Layer 5 of a small transformer language model trained on English Wikipedia (15 layers, counted from 0, width 64).
A neuron adds its activation times its output weights to the MLP's output. To switch it off is to set its activation to zero at one token and run the rest of the model.
A neuron's activation on a vector x is SiLU(gate . x) times (in . x), where the dot is the dot product.

Input weights of the MLP neurons that the questions are about. A number n stands for n times 0.0046.
n1 gate: 17 -20 9 5 -30 37 -26 -3 39 -10 -54 14 37 21 9 29 -1 -26 19 -19 -1 32 -57 15 43 19 -7 -13 4 -24 8 1 27 24 -6 -9 -19 -35 -19 -11 0 -5 -9 -10 2 -13 -32 41 13 -10 1 14 -7 -84 20 -17 2 -4 6 -50 -16 25 27 19
n9 gate: 41 -30 -19 27 16 -25 8 -42 27 -8 -24 -5 32 11 -30 -1 2 -37 2 -25 26 -5 1 -23 -13 29 42 77 -33 24 -1 0 0 3 20 -8 -37 42 -23 -34 -16 -2 -24 -37 -43 -22 -47 -26 40 -21 -19 52 -19 38 17 -16 25 20 38 -2 -39 -69 12 -39
n17 gate: 12 -46 -17 -24 14 45 1 -20 11 13 -33 -5 34 35 13 -39 29 31 -18 -28 22 -55 4 -40 -49 6 16 10 23 -13 13 -17 1 11 35 16 -18 -1 -20 -3 28 15 4 13 5 59 2 0 30 5 -27 1 -5 5 12 -29 10 1 28 15 24 26 13 -48
n30 gate: 20 7 23 -41 11 -20 -39 -2 -27 19 -18 9 14 31 14 -7 8 24 5 -6 -36 -27 -3 14 -1 -22 20 0 -60 11 3 -10 -19 39 -20 0 -10 74 12 38 22 3 18 5 -45 -16 -15 -35 -8 20 5 -6 25 -39 10 -16 68 -13 46 -4 -28 -2 5 26
n40 gate: 25 -49 -66 35 -5 -10 0 -11 11 -19 17 27 -8 -8 -11 55 30 -1 -31 2 -2 6 -33 25 6 -28 35 -6 -10 -36 -24 -10 -13 -19 34 5 -10 -1 -40 5 -5 -35 -5 7 27 -27 -2 -14 54 51 48 -34 -4 -33 -27 31 -28 3 -34 -9 3 -9 -32 36
n41 gate: -39 -34 -59 -3 -2 35 -44 -33 33 -1 35 9 -7 40 -17 -10 16 44 31 -19 41 -1 -43 -8 43 0 27 -1 -33 -35 -4 -3 22 18 -16 -8 30 29 7 -38 -26 16 24 -4 -10 11 -1 2 -27 -15 -24 -4 44 35 -20 0 68 -33 -34 4 -6 63 10 -13
n50 gate: -3 -8 2 -5 -3 -24 -9 13 26 3 -39 42 -3 12 -19 24 64 -18 3 -30 7 21 -26 -10 -18 -21 8 -3 -6 -23 -23 -20 13 27 -35 -47 42 -38 -31 -7 -38 0 -56 -22 -4 10 -33 -15 -15 25 43 4 33 -14 -3 -40 26 15 21 15 7 63 -3 -46
n51 gate: 16 9 40 18 2 -26 12 -5 -12 10 30 -9 33 -34 -16 31 -7 51 3 -11 -27 -45 -31 -50 34 -12 31 -57 -15 -28 23 9 8 -11 7 25 9 -31 22 -2 29 12 11 12 -2 -13 -24 29 4 -1 2 -14 12 5 -25 -4 -17 -22 -33 -29 22 7 32 57
n56 gate: -41 -34 -9 28 -6 -67 -10 -7 20 -9 8 -31 8 15 -15 10 -4 -60 -14 15 22 -46 -35 -6 14 26 -5 -1 -18 -25 51 9 64 14 74 11 -4 50 -73 -22 -32 -5 29 16 -30 -39 38 -10 10 -19 0 36 13 18 -18 -12 0 -21 -15 1 10 10 -17 38
n93 gate: 4 -18 5 -51 0 21 -13 -24 13 6 -33 -28 13 44 -40 -16 -26 -14 21 -11 4 23 31 15 -10 44 5 32 17 -8 39 -1 20 -39 -16 22 -27 48 -46 35 8 -6 -17 6 -2 -31 -10 2 31 3 28 -90 1 41 11 -24 34 34 -53 19 -43 -8 18 -34
n112 gate: 53 20 20 -25 27 22 11 -44 -17 3 -47 10 10 42 -32 -12 -38 -5 18 9 4 -8 -2 8 -11 24 -38 15 45 36 1 -38 42 55 -5 28 10 -24 51 -51 -7 15 -3 0 40 -4 -52 -22 -45 53 -12 9 -34 4 21 17 -33 9 5 23 -23 -6 29 -20
n115 gate: 0 -18 14 -16 22 -12 14 -8 19 13 -16 59 55 -21 -35 9 23 27 21 -34 2 -20 12 -2 13 -36 1 13 -14 -32 28 -1 18 17 31 5 4 1 5 -26 -10 -1 21 18 -49 -24 2 -21 4 -22 49 -5 17 33 -27 -20 -15 -7 -27 17 25 14 -26 22
n118 gate: -19 -14 -22 4 25 -4 -22 7 -2 7 36 -7 -33 -1 -1 18 35 9 31 29 -46 2 -5 3 6 -8 25 -31 -13 13 -24 -34 17 -22 3 -8 -36 -22 -11 -13 1 -18 59 -15 -34 25 6 18 -69 -12 -26 -34 23 -1 35 -15 26 25 -13 3 21 28 -9 29
n1 in: -9 -18 17 -4 16 -38 -12 -6 -26 -12 -3 29 -6 1 13 28 -16 -39 33 31 40 -1 57 13 38 34 -21 26 7 12 23 3 51 -15 -39 -45 -4 0 35 -4 22 17 -2 -2 -35 -15 -2 23 14 -3 14 27 -33 17 -28 51 17 33 -23 -13 -29 34 40 41
n9 in: 28 46 23 22 4 -31 -15 9 9 -61 3 17 -43 8 7 -13 -10 27 19 1 -32 -21 13 -84 -6 -21 -1 -6 59 36 8 32 -5 -48 54 22 -35 36 -20 17 -50 -36 -3 4 -16 7 -13 19 36 47 4 -4 -9 -10 -7 36 -22 43 -44 -19 5 10 -6 -28
n17 in: -30 -41 0 20 -5 15 -9 -6 -29 15 -2 -12 -45 -15 35 9 40 27 -3 -12 -4 -1 26 -38 -10 -3 -13 -33 13 -18 -26 9 -27 9 27 29 -5 13 -1 -3 -11 -3 29 31 11 0 -12 -16 -2 -2 4 -36 27 36 2 -34 0 11 13 -9 37 10 -32 13
n30 in: 23 8 -18 -10 -19 -7 -31 -1 -25 34 -13 -21 28 53 3 18 21 2 5 -21 7 -14 -17 14 -46 -18 5 28 10 3 -9 43 -12 20 7 28 -10 70 43 63 31 28 -19 21 -1 -33 24 25 -16 29 -19 9 -9 -4 -6 -49 15 14 17 16 -33 -57 49 -36
n40 in: -24 -14 -42 57 10 -30 35 11 53 14 4 25 -45 -32 -31 8 18 -35 -23 -1 6 14 0 -9 55 -10 53 -33 42 -52 -35 21 -35 39 -9 16 -4 -27 -15 -17 13 -32 -6 -8 2 12 -4 28 -7 -1 54 -5 8 -29 -60 36 -10 -65 -15 -51 19 -10 10 14
n41 in: 9 17 -95 23 -16 11 -47 -40 -4 16 37 22 -1 47 -4 -6 -1 11 22 7 8 8 11 32 1 -11 27 13 -39 16 18 13 14 29 -12 -18 -6 2 18 -28 -73 5 30 -15 -23 45 -27 -37 8 8 -4 -43 40 -12 -41 -4 68 -17 3 10 -22 35 -5 -32
n50 in: -17 -34 16 6 -29 -37 16 46 55 -35 -53 0 -33 9 -8 6 20 25 -3 30 25 24 9 -7 -43 33 9 -13 -2 24 -48 -3 17 -9 4 11 -15 48 21 -66 -33 20 -25 22 -15 17 -4 -37 -70 0 12 -37 7 13 36 -20 34 -3 41 -14 -37 2 -37 -5
n51 in: -15 26 24 46 17 -13 -3 -36 25 -15 1 8 4 -8 -22 17 -44 51 -35 22 18 -45 -3 -37 33 -53 11 -1 25 -22 -27 -6 -12 -2 -33 -19 -15 -13 32 3 32 -21 -35 17 -10 20 -20 16 55 9 -19 10 -7 2 -54 -29 24 -28 -42 -7 15 7 3 38
n56 in: 17 -38 -14 32 3 -16 -11 23 18 -1 41 -29 -60 -7 -9 -60 46 4 24 -18 37 -14 -44 -17 1 -30 -25 -13 -40 14 -13 7 -9 3 28 4 -26 -20 -25 -23 -17 16 -56 -40 38 -21 14 -24 -54 -23 7 -13 48 22 43 -1 24 6 -44 -19 21 2 -31 -2
n93 in: 28 1 5 22 34 -28 -17 -11 18 -2 16 -29 11 31 23 -56 -26 -5 35 -20 29 -7 26 -33 -1 -12 -30 -16 13 -11 -8 -7 -56 1 -6 40 -12 -12 65 -16 -31 2 54 -2 54 -55 -72 -28 -8 -50 -20 -12 -9 3 18 -23 -15 -4 -2 7 7 12 -12 -2
n112 in: -31 16 -13 23 -37 23 2 37 25 -3 -20 3 -2 -47 49 -17 34 -38 -30 0 -54 -31 -49 -27 -13 -17 14 -16 18 -14 1 -32 47 3 -6 -33 -14 -1 52 -11 14 1 -27 35 -12 24 -22 43 -25 -37 3 33 -41 -26 -22 -1 20 -22 23 39 -5 -4 52 -30
n115 in: -10 -72 -14 7 8 12 -11 1 14 19 -7 13 13 17 -19 21 25 -17 26 -24 -3 -36 4 -24 9 -14 -11 -13 -40 32 29 -1 -61 -24 1 -48 14 -12 46 -64 -38 -29 -42 -26 -42 -9 -6 8 -40 -39 -3 16 -1 35 17 20 4 14 34 25 -10 0 -57 1
n118 in: 5 39 18 -11 -39 38 12 10 34 17 -63 -2 -14 -11 -20 -20 -27 -25 -33 -12 33 -2 29 -21 -11 22 -17 10 8 -30 29 29 -16 8 22 -9 -1 -9 22 30 -21 20 -42 6 23 -32 -22 -24 56 21 11 13 6 -13 -42 -3 -2 -20 -33 -11 -15 0 20 -3

Output weights of the MLP neurons that the questions are about. A number n stands for n times 0.0041.
n1: -8 -64 22 18 -8 -17 -43 2 8 -14 -60 49 -32 6 -7 5 -32 -58 -3 25 0 -26 -25 35 29 12 26 -7 -26 -45 -22 49 34 27 -26 -16 -17 -19 -44 -1 23 49 -17 28 32 -8 -1 -2 27 -46 -8 20 21 -21 10 7 24 14 -87 1 19 10 44 55
n9: 58 7 13 24 14 -12 -13 -25 50 -48 25 6 10 -12 22 -2 11 -8 26 9 -31 -10 -14 -64 42 22 -55 23 23 44 2 7 19 -29 21 -17 13 56 -68 -11 -36 -60 -41 -1 -40 17 6 9 39 31 -34 -43 -48 13 -25 43 -11 40 -57 -41 -45 19 2 -35
n17: -35 44 31 53 -5 -57 6 10 -31 -11 11 3 -55 -43 13 44 -18 -51 23 20 21 50 15 -4 56 -23 -41 -3 -10 7 -42 19 -12 0 1 -31 15 -11 35 0 4 -35 9 5 35 -38 -7 -10 -19 -14 44 8 -15 16 22 4 -22 -18 -72 -18 16 -36 34 16
n30: 6 -3 3 -31 36 27 1 46 -1 64 -11 -39 55 35 -32 -67 13 5 -19 45 10 17 -59 -4 -13 -13 9 2 -21 -29 43 14 -66 -50 0 54 -47 14 43 19 10 23 -12 22 41 -8 -25 -14 3 51 -12 -3 -23 -25 22 -43 16 6 -22 5 -34 -16 28 -45
n40: 13 29 50 -37 -4 -17 14 50 -33 -9 -1 -24 32 26 65 -56 17 1 33 -12 -2 -9 14 -27 -32 34 14 -1 -5 62 -8 11 32 -8 -18 13 25 15 89 -7 2 30 20 -2 0 23 -12 -50 -73 -44 -38 38 0 48 19 -22 28 29 31 22 -9 -9 21 -23
n41: -28 -89 23 -42 26 26 -27 -15 35 24 27 22 13 11 26 36 37 21 5 -61 6 -22 -27 -39 51 -33 8 1 -12 -38 -41 10 46 2 -6 -4 0 -32 -10 14 16 9 0 29 26 -20 11 -36 -3 -26 1 35 4 47 -43 48 -3 -53 -51 10 51 27 8 -49
n50: 11 -14 -36 -22 -10 -20 -20 -28 -33 18 -9 23 32 16 3 -2 30 27 -2 -21 18 -1 -1 -9 0 -34 -20 -22 -16 -63 31 17 -9 53 16 -9 27 -27 -22 36 -10 -54 19 1 19 -9 -28 39 63 47 14 4 79 8 -25 -15 -2 23 23 34 -67 14 10 50
n51: 8 -42 -26 1 -41 -5 0 54 -20 2 -29 -14 -10 1 13 -36 -13 -31 17 16 -4 29 -20 49 -42 28 -7 49 -22 25 36 7 10 8 24 -35 27 12 -30 -25 -34 35 19 -29 -2 -31 21 -35 -83 -7 37 -16 18 23 31 19 21 4 26 2 0 14 9 -53
n56: 8 39 9 -30 28 9 -27 -27 -35 20 -34 29 -10 -9 -2 39 21 26 12 9 -71 13 61 1 -33 -65 1 -14 20 -39 -37 -37 -55 0 -21 33 33 -28 43 5 28 44 13 7 -36 59 -27 -33 15 39 9 7 -41 -48 -23 16 15 7 -3 -18 -55 -4 33 -43
n93: 27 3 11 72 3 14 7 29 -22 -1 80 -47 21 -32 29 -46 19 17 -4 -7 -28 -6 -2 -27 5 -5 -7 -7 -13 11 -7 -27 -49 47 -24 -3 -4 -4 43 -54 -9 -2 29 -53 17 -20 -48 -40 -23 -55 -2 74 9 -5 32 7 -15 -23 45 -18 31 -16 -8 31
n112: 17 13 -10 -24 -19 10 19 -45 9 25 -95 -1 -28 -8 40 -49 21 -20 1 -37 -37 -27 -34 35 17 -1 -25 47 -1 -6 22 14 21 21 -50 16 -28 18 -12 -17 -24 39 23 88 2 -23 20 60 -15 25 1 14 -18 -31 -2 -2 -19 -46 36 -4 -46 -9 26 -4
n115: 2 45 24 -13 -9 -11 -61 -64 -29 -27 19 8 -14 6 -9 -6 -1 22 -14 33 -9 36 47 37 -17 16 30 -8 29 -86 -25 -9 37 17 11 38 -52 19 -7 32 4 21 50 12 68 19 -3 4 40 59 -32 -26 7 -5 -30 -50 -22 -9 -20 -9 18 -20 26 56
n118: -31 -33 -34 6 2 -17 26 8 -22 -10 15 -71 -8 42 25 20 -2 -47 42 26 -66 13 6 22 11 -29 4 20 24 29 -19 -10 43 7 -3 -19 -22 42 28 3 0 -2 48 1 -34 32 -14 -11 -35 -20 -23 -18 -18 -3 15 2 31 11 9 -28 15 -15 -23 12

Each question names a token from some text and the token that comes next. It shows the vector x that enters the MLP there. A number n stands for n times 0.021.

Then comes g, the gradient of the next token's log-probability with respect to the MLP's output, scaled to length 1. A neuron's effect is roughly proportional to its activation times (output weights . g). A number n stands for n times 0.0057.

" R", then "ze"
x: 14 0 -8 6 16 -57 -15 3 9 1 46 -14 -32 1 -25 -21 0 -3 -31 17 -4 13 -9 -7 0 5 -11 -39 -46 -14 -56 22 8 -20 7 -7 55 -15 31 26 -22 -25 -18 10 -1 -15 23 4 44 -6 32 -12 -20 8 23 4 -16 47 -5 -11 1 31 9 9
g: 28 -17 -20 0 10 9 11 -14 -24 18 -5 0 -2 -34 0 19 37 52 5 -26 6 24 29 26 -5 37 3 11 -15 -2 -27 -28 4 4 6 -50 36 -36 37 -5 19 13 -15 12 12 -11 24 -20 8 22 20 14 -20 32 -11 8 48 -24 13 25 -18 -21 -17 -12
Switching off which neuron hurts the next token most? n9

"ch", then "os"
x: 14 -3 5 -11 10 -14 -11 -2 -6 -1 47 3 31 -14 -41 -19 2 7 0 17 -22 27 12 -5 -11 -28 -27 -71 -4 -62 -12 18 10 -23 1 32 -7 -1 3 -21 -5 -46 -18 16 21 3 1 -27 17 -36 25 -8 -3 34 7 -14 -35 14 -3 -22 12 -1 26 1
g: 7 33 -7 12 -16 47 43 -9 -10 -55 24 -1 -13 -22 -11 -1 -24 13 17 -12 -15 -8 22 -44 -26 -8 8 -8 24 8 19 37 -9 -21 7 -31 21 -26 15 17 -21 -21 -24 -11 6 12 14 2 6 -39 -29 -3 -27 20 -25 40 10 -8 -26 -9 -33 11 -20 1
Which neuron, switched off, raises the next token's probability most? n30

" |", then " \"I"
x: -17 9 0 30 43 -2 -7 27 8 18 -15 -8 -3 -1 4 -6 -11 -16 11 30 -1 -32 0 20 -1 4 -44 11 -44 -62 -50 17 -37 26 -8 21 29 35 -12 0 -14 44 -7 -4 -3 -15 3 28 -22 12 0 2 -7 0 -3 20 -55 2 -4 -1 51 -13 -4 -9
g: 12 53 -21 30 -16 -3 9 25 0 -23 -20 2 -19 8 -8 -36 3 5 -21 4 -1 7 -42 -4 11 -28 -8 2 -35 1 -27 -11 38 -29 -7 16 25 0 17 13 10 1 -1 -16 -14 14 -25 -4 0 13 -56 -14 28 -33 15 -25 7 12 22 24 -2 14 -57 -40
Which neuron, switched off, raises the next token's probability most? n41

" is", then " a"
x: -10 -40 -10 16 14 -53 -9 -30 -26 43 10 10 -30 -15 -39 8 -7 19 9 14 -23 7 6 15 1 6 18 -38 -31 -31 10 35 -33 8 21 23 12 3 -43 1 7 29 -5 18 -18 33 24 -1 17 -11 10 -12 1 -5 24 14 -63 0 -18 17 -24 -28 1 -41
g: -8 8 13 2 -45 11 -35 11 -14 2 -1 13 25 -28 -17 25 -24 15 4 -25 15 -12 21 4 38 40 -25 -5 -5 -8 -12 -7 -15 -6 31 10 -36 -5 1 -2 -17 -14 -6 8 37 6 7 -25 12 -35 -13 1 49 -1 53 -2 -23 -6 -41 -26 5 7 49 -20
Switching off which neuron hurts the next token most? n1

"\n", then "Ar"
x: -8 -9 1 27 3 -13 -13 3 21 17 -22 12 7 22 -28 -11 -37 -42 13 25 6 -19 -49 5 -6 1 6 -20 -36 -8 -22 -1 26 -3 -36 -12 43 9 0 -1 13 -8 15 -12 38 21 -29 -8 22 0 0 34 -75 -47 29 7 -33 -16 -48 6 -4 -14 26 -5
g: 20 1 -5 31 15 23 2 26 29 49 13 -8 57 -27 14 11 -18 -18 15 10 9 -25 -26 -3 -42 24 16 -16 38 3 -1 47 4 -4 -48 4 -4 33 17 -7 -17 10 -39 -4 28 13 6 14 -11 -5 -1 14 21 23 16 -15 27 7 -31 -8 -10 16 2 -22
Switching off which neuron hurts the next token most? n1

" stands", then " on"
x: -31 -36 3 -31 -13 -34 -7 7 -36 54 -6 -5 11 6 -28 -24 20 25 -22 -13 9 -4 6 5 4 20 -6 -17 -33 -53 -5 8 -4 -32 29 -9 38 39 -44 0 -21 3 24 20 -23 28 31 -22 1 -23 10 -9 -9 15 46 -19 -26 10 15 8 -36 9 -36 -7
g: -23 9 -28 -8 -38 26 25 1 -25 -17 -2 15 -29 33 -19 -6 -16 -25 -16 -8 8 10 -3 8 -2 -3 -12 -1 -4 -9 9 24 20 3 -38 28 23 12 -2 -14 26 9 8 44 -45 -32 32 42 -31 -32 -19 16 -30 27 -5 7 4 8 19 22 5 -41 -39 -15
Switching off which neuron hurts the next token most? n112

"On", then "ly"
x: 14 -54 25 13 -32 -5 -30 13 -20 5 -29 -19 13 21 -14 -9 18 -4 4 -8 29 -21 -2 -1 -6 9 -7 -15 -48 -58 -58 11 5 -17 -20 -18 39 -57 7 -5 -11 0 20 8 25 -2 21 22 3 22 -1 -23 0 -13 -1 -14 -14 7 -13 -40 15 -10 44 -15
g: 37 -29 -18 -24 -23 -21 11 5 -4 2 -20 6 -19 30 4 23 -5 -9 24 -21 45 5 3 11 -47 -7 22 -4 0 13 -36 23 7 4 -8 25 21 -49 11 9 15 -27 4 -40 12 61 -31 -6 16 -16 10 2 2 23 -44 0 -4 1 27 -17 -15 -19 -13 6
Which neuron, switched off, raises the next token's probability most? n9

" throughout", then " Que"
x: 15 -41 34 -22 -20 -21 -50 -10 8 -52 -25 -6 25 15 -19 6 -18 -14 -21 0 9 -14 10 2 24 12 -28 7 -40 -25 -47 41 33 -24 2 -36 -15 21 -12 -15 8 21 3 -27 -11 19 -8 1 -42 26 -15 21 -6 38 6 -36 15 10 2 3 -24 -53 8 -18
g: 26 20 -45 28 17 -10 17 41 20 47 19 4 17 -6 17 -13 4 -19 19 -1 6 7 -5 14 -15 10 22 14 36 32 31 -8 10 22 -23 28 6 29 4 3 -18 20 -5 8 3 -52 -14 -44 -2 28 -47 11 1 11 -1 -3 13 16 -2 24 1 -28 5 43
Which two neurons, each switched off alone, lower its probability most, in order? n40, n30

" De", then "ac"
x: 43 6 -16 -26 -22 2 11 7 8 24 65 18 -4 -23 -18 -13 -9 3 22 -9 9 8 -7 -9 -19 -10 5 -39 -35 -30 -37 19 21 -36 -2 -42 23 5 0 4 7 11 -6 -2 35 -30 20 -15 27 15 -51 2 -39 -30 26 -6 14 36 -16 -13 1 -39 19 0
g: 9 21 -6 -30 -1 -6 2 0 15 2 10 3 -19 -14 44 -42 -2 19 -13 -4 -41 15 8 2 3 8 2 1 1 -17 8 62 38 -17 -6 3 58 23 34 12 -24 21 -42 -46 17 -2 -18 7 3 11 6 10 -16 -1 4 4 -42 8 29 6 7 16 -36 23
Which neuron, switched off, raises the next token's probability most? n40

"im", then " Ch"
x: -5 25 13 36 32 28 -9 -17 9 -6 34 29 2 -35 -8 -41 -4 15 4 4 32 -3 -3 -1 -20 -13 -21 -72 -29 -53 -34 36 1 3 -24 7 -2 -19 2 -4 3 -11 -10 18 20 -34 7 2 6 -33 10 -9 -24 21 32 3 -1 26 -8 13 42 -29 -23 36
g: 10 5 3 -8 47 14 20 3 -14 -23 2 -3 12 -27 -21 -7 1 8 -12 11 -25 6 13 -20 -6 32 17 -3 -48 -27 -33 -47 -14 25 24 14 17 -3 -33 12 8 53 4 17 -51 -41 18 14 -13 35 10 34 27 -6 2 -25 1 5 4 -8 -7 -33 -1 -10
Which neuron, switched off, raises the next token's probability most? n56

" Star", then " Wars"
x: -11 -11 25 -9 18 8 -11 -6 10 1 22 14 26 23 -24 5 -8 22 4 22 29 -13 22 -16 -36 -30 -27 -25 -23 -65 -12 -16 64 -11 18 3 51 -11 48 17 -31 -15 -7 13 6 -4 -6 -16 -12 -3 39 7 5 12 -12 -24 -8 5 7 -19 16 -33 -10 -16
g: 10 54 3 -7 10 18 -3 -18 29 -17 -35 24 24 19 22 -13 8 -27 -25 0 -10 36 13 -10 -7 -21 16 34 -6 -9 28 22 -6 13 4 0 12 -52 26 -19 -46 -27 9 -17 14 -19 -27 5 1 2 -4 36 30 21 -56 -11 19 -2 11 -2 -13 -9 9 -26
Switching off which neuron hurts the next token most? n50

" the", then " south"
x: 26 -2 23 18 16 -11 -13 8 2 -15 16 -6 -12 -38 0 -30 14 -31 0 32 14 -17 -25 27 -4 26 12 -21 -18 -79 -34 -18 -1 8 -3 -4 -3 12 -10 8 -32 23 7 8 25 2 -2 -58 17 7 -14 28 19 29 20 -5 -35 -41 -14 13 -24 -40 13 3
g: -5 27 3 -18 -41 11 8 -19 18 16 14 6 -14 -13 0 8 20 10 -10 -1 -9 19 1 14 -2 0 4 4 -12 -15 21 17 -13 -9 -21 -11 6 -11 -66 46 34 -56 15 -7 -2 -8 21 -28 14 26 10 -9 -48 4 4 -7 -40 33 46 -4 34 -12 6 31
Which neuron, switched off, raises the next token's probability most? n40

" Space", then " Od"
x: 7 -43 14 -2 -24 32 -10 -11 12 30 57 14 0 -22 -15 -14 41 0 -9 8 17 -5 -18 -22 -44 -33 -18 -32 -49 -40 -9 15 26 17 -6 -6 22 2 29 -9 -12 -9 6 23 -4 -36 -13 -25 0 -2 42 38 -24 -28 -1 -26 -4 10 -7 -10 37 -15 12 0
g: 56 32 2 3 31 33 -17 2 -26 -16 -22 47 28 -6 33 6 -7 -19 9 -27 -21 40 37 14 -8 -15 30 11 15 -3 -2 -14 -31 5 34 -4 -7 1 -29 1 -14 5 11 -47 5 -50 -6 -12 5 -3 25 9 20 -18 -35 3 26 -1 -13 -12 -14 -7 -3 0
Switching off which neuron hurts the next token most? n56

"id", then "eline"
x: -8 -12 11 -9 28 38 12 -17 -17 6 21 21 -8 2 -36 13 4 15 -5 -5 22 6 -14 -6 -11 -16 -24 -57 -25 -70 -41 25 0 -29 23 8 15 -16 -12 -31 -13 -15 -10 -6 19 -14 0 11 14 -37 -18 -2 -61 45 11 -32 0 25 -4 23 29 12 -1 24
g: -7 6 -46 37 -9 11 -13 -19 -4 -29 12 56 -23 -2 -23 -15 25 26 6 -20 13 7 15 0 -6 33 7 26 40 10 10 23 -5 -5 1 2 -4 -39 -14 -15 -27 -3 48 -15 -20 -36 34 17 -1 -10 -3 -5 -31 -13 20 18 17 27 -35 16 -23 -21 20 23
Switching off which neuron hurts the next token most? n41

"t", then "ific"
x: 8 25 5 -2 23 2 -8 -6 -34 1 40 -19 4 2 -31 -24 -18 11 -2 16 1 -21 8 8 -10 -5 -36 -73 11 -52 -56 9 11 -15 36 41 35 -13 8 -23 15 -23 -17 -5 29 -23 10 -24 -7 -4 27 0 -31 -5 3 20 5 -8 11 -4 -14 6 15 14
g: 13 19 5 5 -23 -13 10 -18 -4 -7 14 -23 -44 -29 19 -16 -25 -8 -3 31 28 19 7 -6 -11 22 1 54 0 -5 -11 25 -28 -14 -2 -26 -16 -5 16 -27 21 -1 21 -35 0 34 -26 -35 -14 20 29 12 -38 -28 -26 35 2 51 3 12 19 25 4 -6
Which neuron, switched off, raises the next token's probability most? n93

"Ar", then "t"
x: 31 -4 8 -1 -43 12 -14 14 -45 5 40 40 4 -3 21 -2 6 -10 -20 -8 30 10 1 36 -26 -19 -8 -21 -43 -10 -27 40 -19 -2 51 -40 6 -12 38 2 -13 -1 -33 0 39 16 -7 -17 32 -21 13 -5 -20 31 15 -17 -27 8 8 15 27 -12 -30 5
g: -4 -32 29 6 -21 42 -37 1 25 -9 -18 8 47 2 22 24 -14 7 23 11 2 -39 -1 12 -13 -6 3 -35 16 16 19 22 -31 16 -7 -28 -23 45 -6 6 -32 -3 -18 -22 8 10 -11 22 -2 -3 -6 -26 4 19 -37 -35 -4 10 -36 -50 22 0 3 -7
Switching off which neuron hurts the next token most? n40

"|", then " 8."
x: -3 -27 -15 55 15 3 -4 36 8 -12 -28 3 24 -5 -33 -16 -25 -25 -4 29 -5 -28 -20 -4 10 -16 -16 -27 -33 -43 -41 20 -25 -26 -24 15 23 5 19 -30 -13 23 3 4 -3 2 14 -35 -15 13 -12 14 21 24 36 25 -10 -39 -7 -3 -22 -26 -4 -30
g: -8 21 -15 26 -43 -19 16 3 0 -16 -10 -6 -36 46 -12 -32 -19 29 6 -35 -10 -4 -30 36 12 23 -1 4 -3 56 9 -11 -11 -14 -49 -50 -7 19 -4 -14 -13 -13 -3 2 -11 21 -12 4 2 17 -18 -10 -2 -9 25 38 13 9 -20 6 -18 19 -28 -32
Which neuron, switched off, raises the next token's probability most? n9

" not", then " performed"
x: 11 -14 -16 -37 -26 55 14 -6 -15 -14 23 12 -3 -9 -23 8 6 25 25 16 -19 -35 0 30 27 25 10 -4 -38 -32 -13 5 2 2 18 15 -40 -9 -13 18 18 -35 24 -19 12 33 1 4 7 9 -5 -9 -11 -2 57 -27 -43 49 7 22 -13 -29 16 -45
g: 16 24 1 25 37 -6 2 23 9 -26 -4 -31 11 -13 -15 -32 6 15 33 -30 -42 18 11 -58 -30 -60 -2 -8 14 10 34 -6 -16 32 -10 -6 17 -6 2 -22 12 -9 26 -10 -12 -4 3 17 -30 -4 50 12 16 9 9 -12 -13 7 -17 8 -3 -41 -5 -17
Switching off which neuron hurts the next token most? n1

"A", then " Oklahoma"
x: -39 -31 27 -23 30 22 -28 0 -10 22 38 5 6 16 -12 -13 20 12 -3 22 17 -8 -13 3 -6 -3 -6 -67 -12 -22 -52 -1 -28 1 21 -1 36 -36 27 9 -15 21 -8 41 -5 0 14 4 -9 2 21 -39 -58 -7 -6 -2 2 -20 11 19 42 -29 8 -13
g: 31 -7 10 -12 28 -44 -2 -16 15 -32 12 -17 -27 -5 21 -5 -2 -6 10 7 4 13 1 21 9 -28 -17 25 -5 -21 5 0 -12 -1 46 12 -8 -24 -4 7 5 25 9 16 -23 -63 -16 13 -14 10 -8 -29 65 19 25 -10 -47 18 -18 15 8 -17 -7 39
Switching off which neuron hurts the next token most? n17

"|", then " 15"
x: 0 -23 -15 58 21 11 -9 36 8 -11 -32 4 18 -4 -30 -17 -23 -24 -9 32 -4 -28 -25 -2 10 -14 -16 -23 -31 -33 -40 23 -25 -26 -27 20 25 8 19 -29 -5 25 3 6 -1 3 15 -30 -21 19 -12 14 27 19 34 21 -19 -38 -5 -7 -29 -31 1 -32
g: -11 7 -13 -17 -5 -22 -6 21 13 5 0 8 18 2 14 19 11 20 -11 13 -11 -18 31 -6 51 9 -19 0 -7 -7 -11 57 46 10 -16 -25 -10 8 -41 -22 12 -13 22 -9 10 2 40 18 13 38 -16 -68 -5 22 -26 -6 -33 -9 40 7 -6 -4 11 -17
Switching off which neuron hurts the next token most? n93

" games", then " to"
x: -23 -18 -15 -13 22 -45 -5 10 -16 48 -17 -17 -12 25 -31 -7 39 21 8 -26 -17 5 9 -16 -10 0 -5 -18 -66 -32 -24 -1 9 8 40 7 20 16 -8 19 -31 -15 30 26 16 -36 14 -46 -37 -3 46 8 -16 5 18 -23 22 13 9 -17 4 10 13 -4
g: -34 -19 4 4 -4 -6 -45 -31 -5 -16 9 -20 4 -31 -10 -35 46 -35 10 16 31 29 17 -24 -13 -10 32 24 17 5 16 2 19 -5 -13 -8 -27 -37 -24 29 38 -30 15 -18 25 14 10 -2 -10 29 -30 -9 43 -21 -3 -8 12 -7 19 -35 -1 7 -6 -20
Switching off which neuron hurts the next token most? n50

" W", then "ant"
x: 27 6 16 -20 5 -71 -17 -1 -6 6 41 -32 6 11 -22 -30 2 -13 30 26 5 -15 14 8 -5 5 -12 -12 -13 -30 -11 39 13 -32 2 6 29 -15 24 30 -39 -31 5 27 24 8 17 -30 21 20 3 -62 -2 21 0 1 -30 21 3 -22 9 1 24 -22
g: 30 -30 3 -33 -51 -14 -5 30 -1 -54 23 -13 -15 -13 29 -19 -15 -17 -47 -1 -3 19 8 -28 23 -22 -11 -4 4 16 38 32 13 -2 -1 -24 -13 6 -4 9 16 0 -22 2 -8 21 -2 -7 3 -4 -10 -12 7 -11 -23 4 -50 35 -7 7 -53 28 -11 12
Which neuron, switched off, raises the next token's probability most? n9

"ate", then " Football"
x: 11 -1 -9 -12 -5 -16 1 -8 -25 18 -15 7 8 -1 -43 -2 5 31 -7 -7 12 4 -12 -6 -1 -19 -30 -43 -37 -86 -49 -2 -34 -32 32 47 5 -27 6 -16 6 -2 5 -2 -16 -10 3 -13 9 -10 -1 1 -12 -20 6 -42 3 -24 -5 38 40 -15 21 -16
g: 38 8 12 28 24 -29 24 -22 19 21 -11 20 23 -15 12 32 -3 -31 -10 44 37 16 -10 48 -31 2 15 3 9 36 -12 -1 -13 -18 -6 -40 -41 -15 15 10 8 10 24 20 -4 -23 1 14 21 21 14 -12 -5 1 -42 24 -23 -16 -24 6 4 -18 -23 24
Switching off which neuron hurts the next token most? n17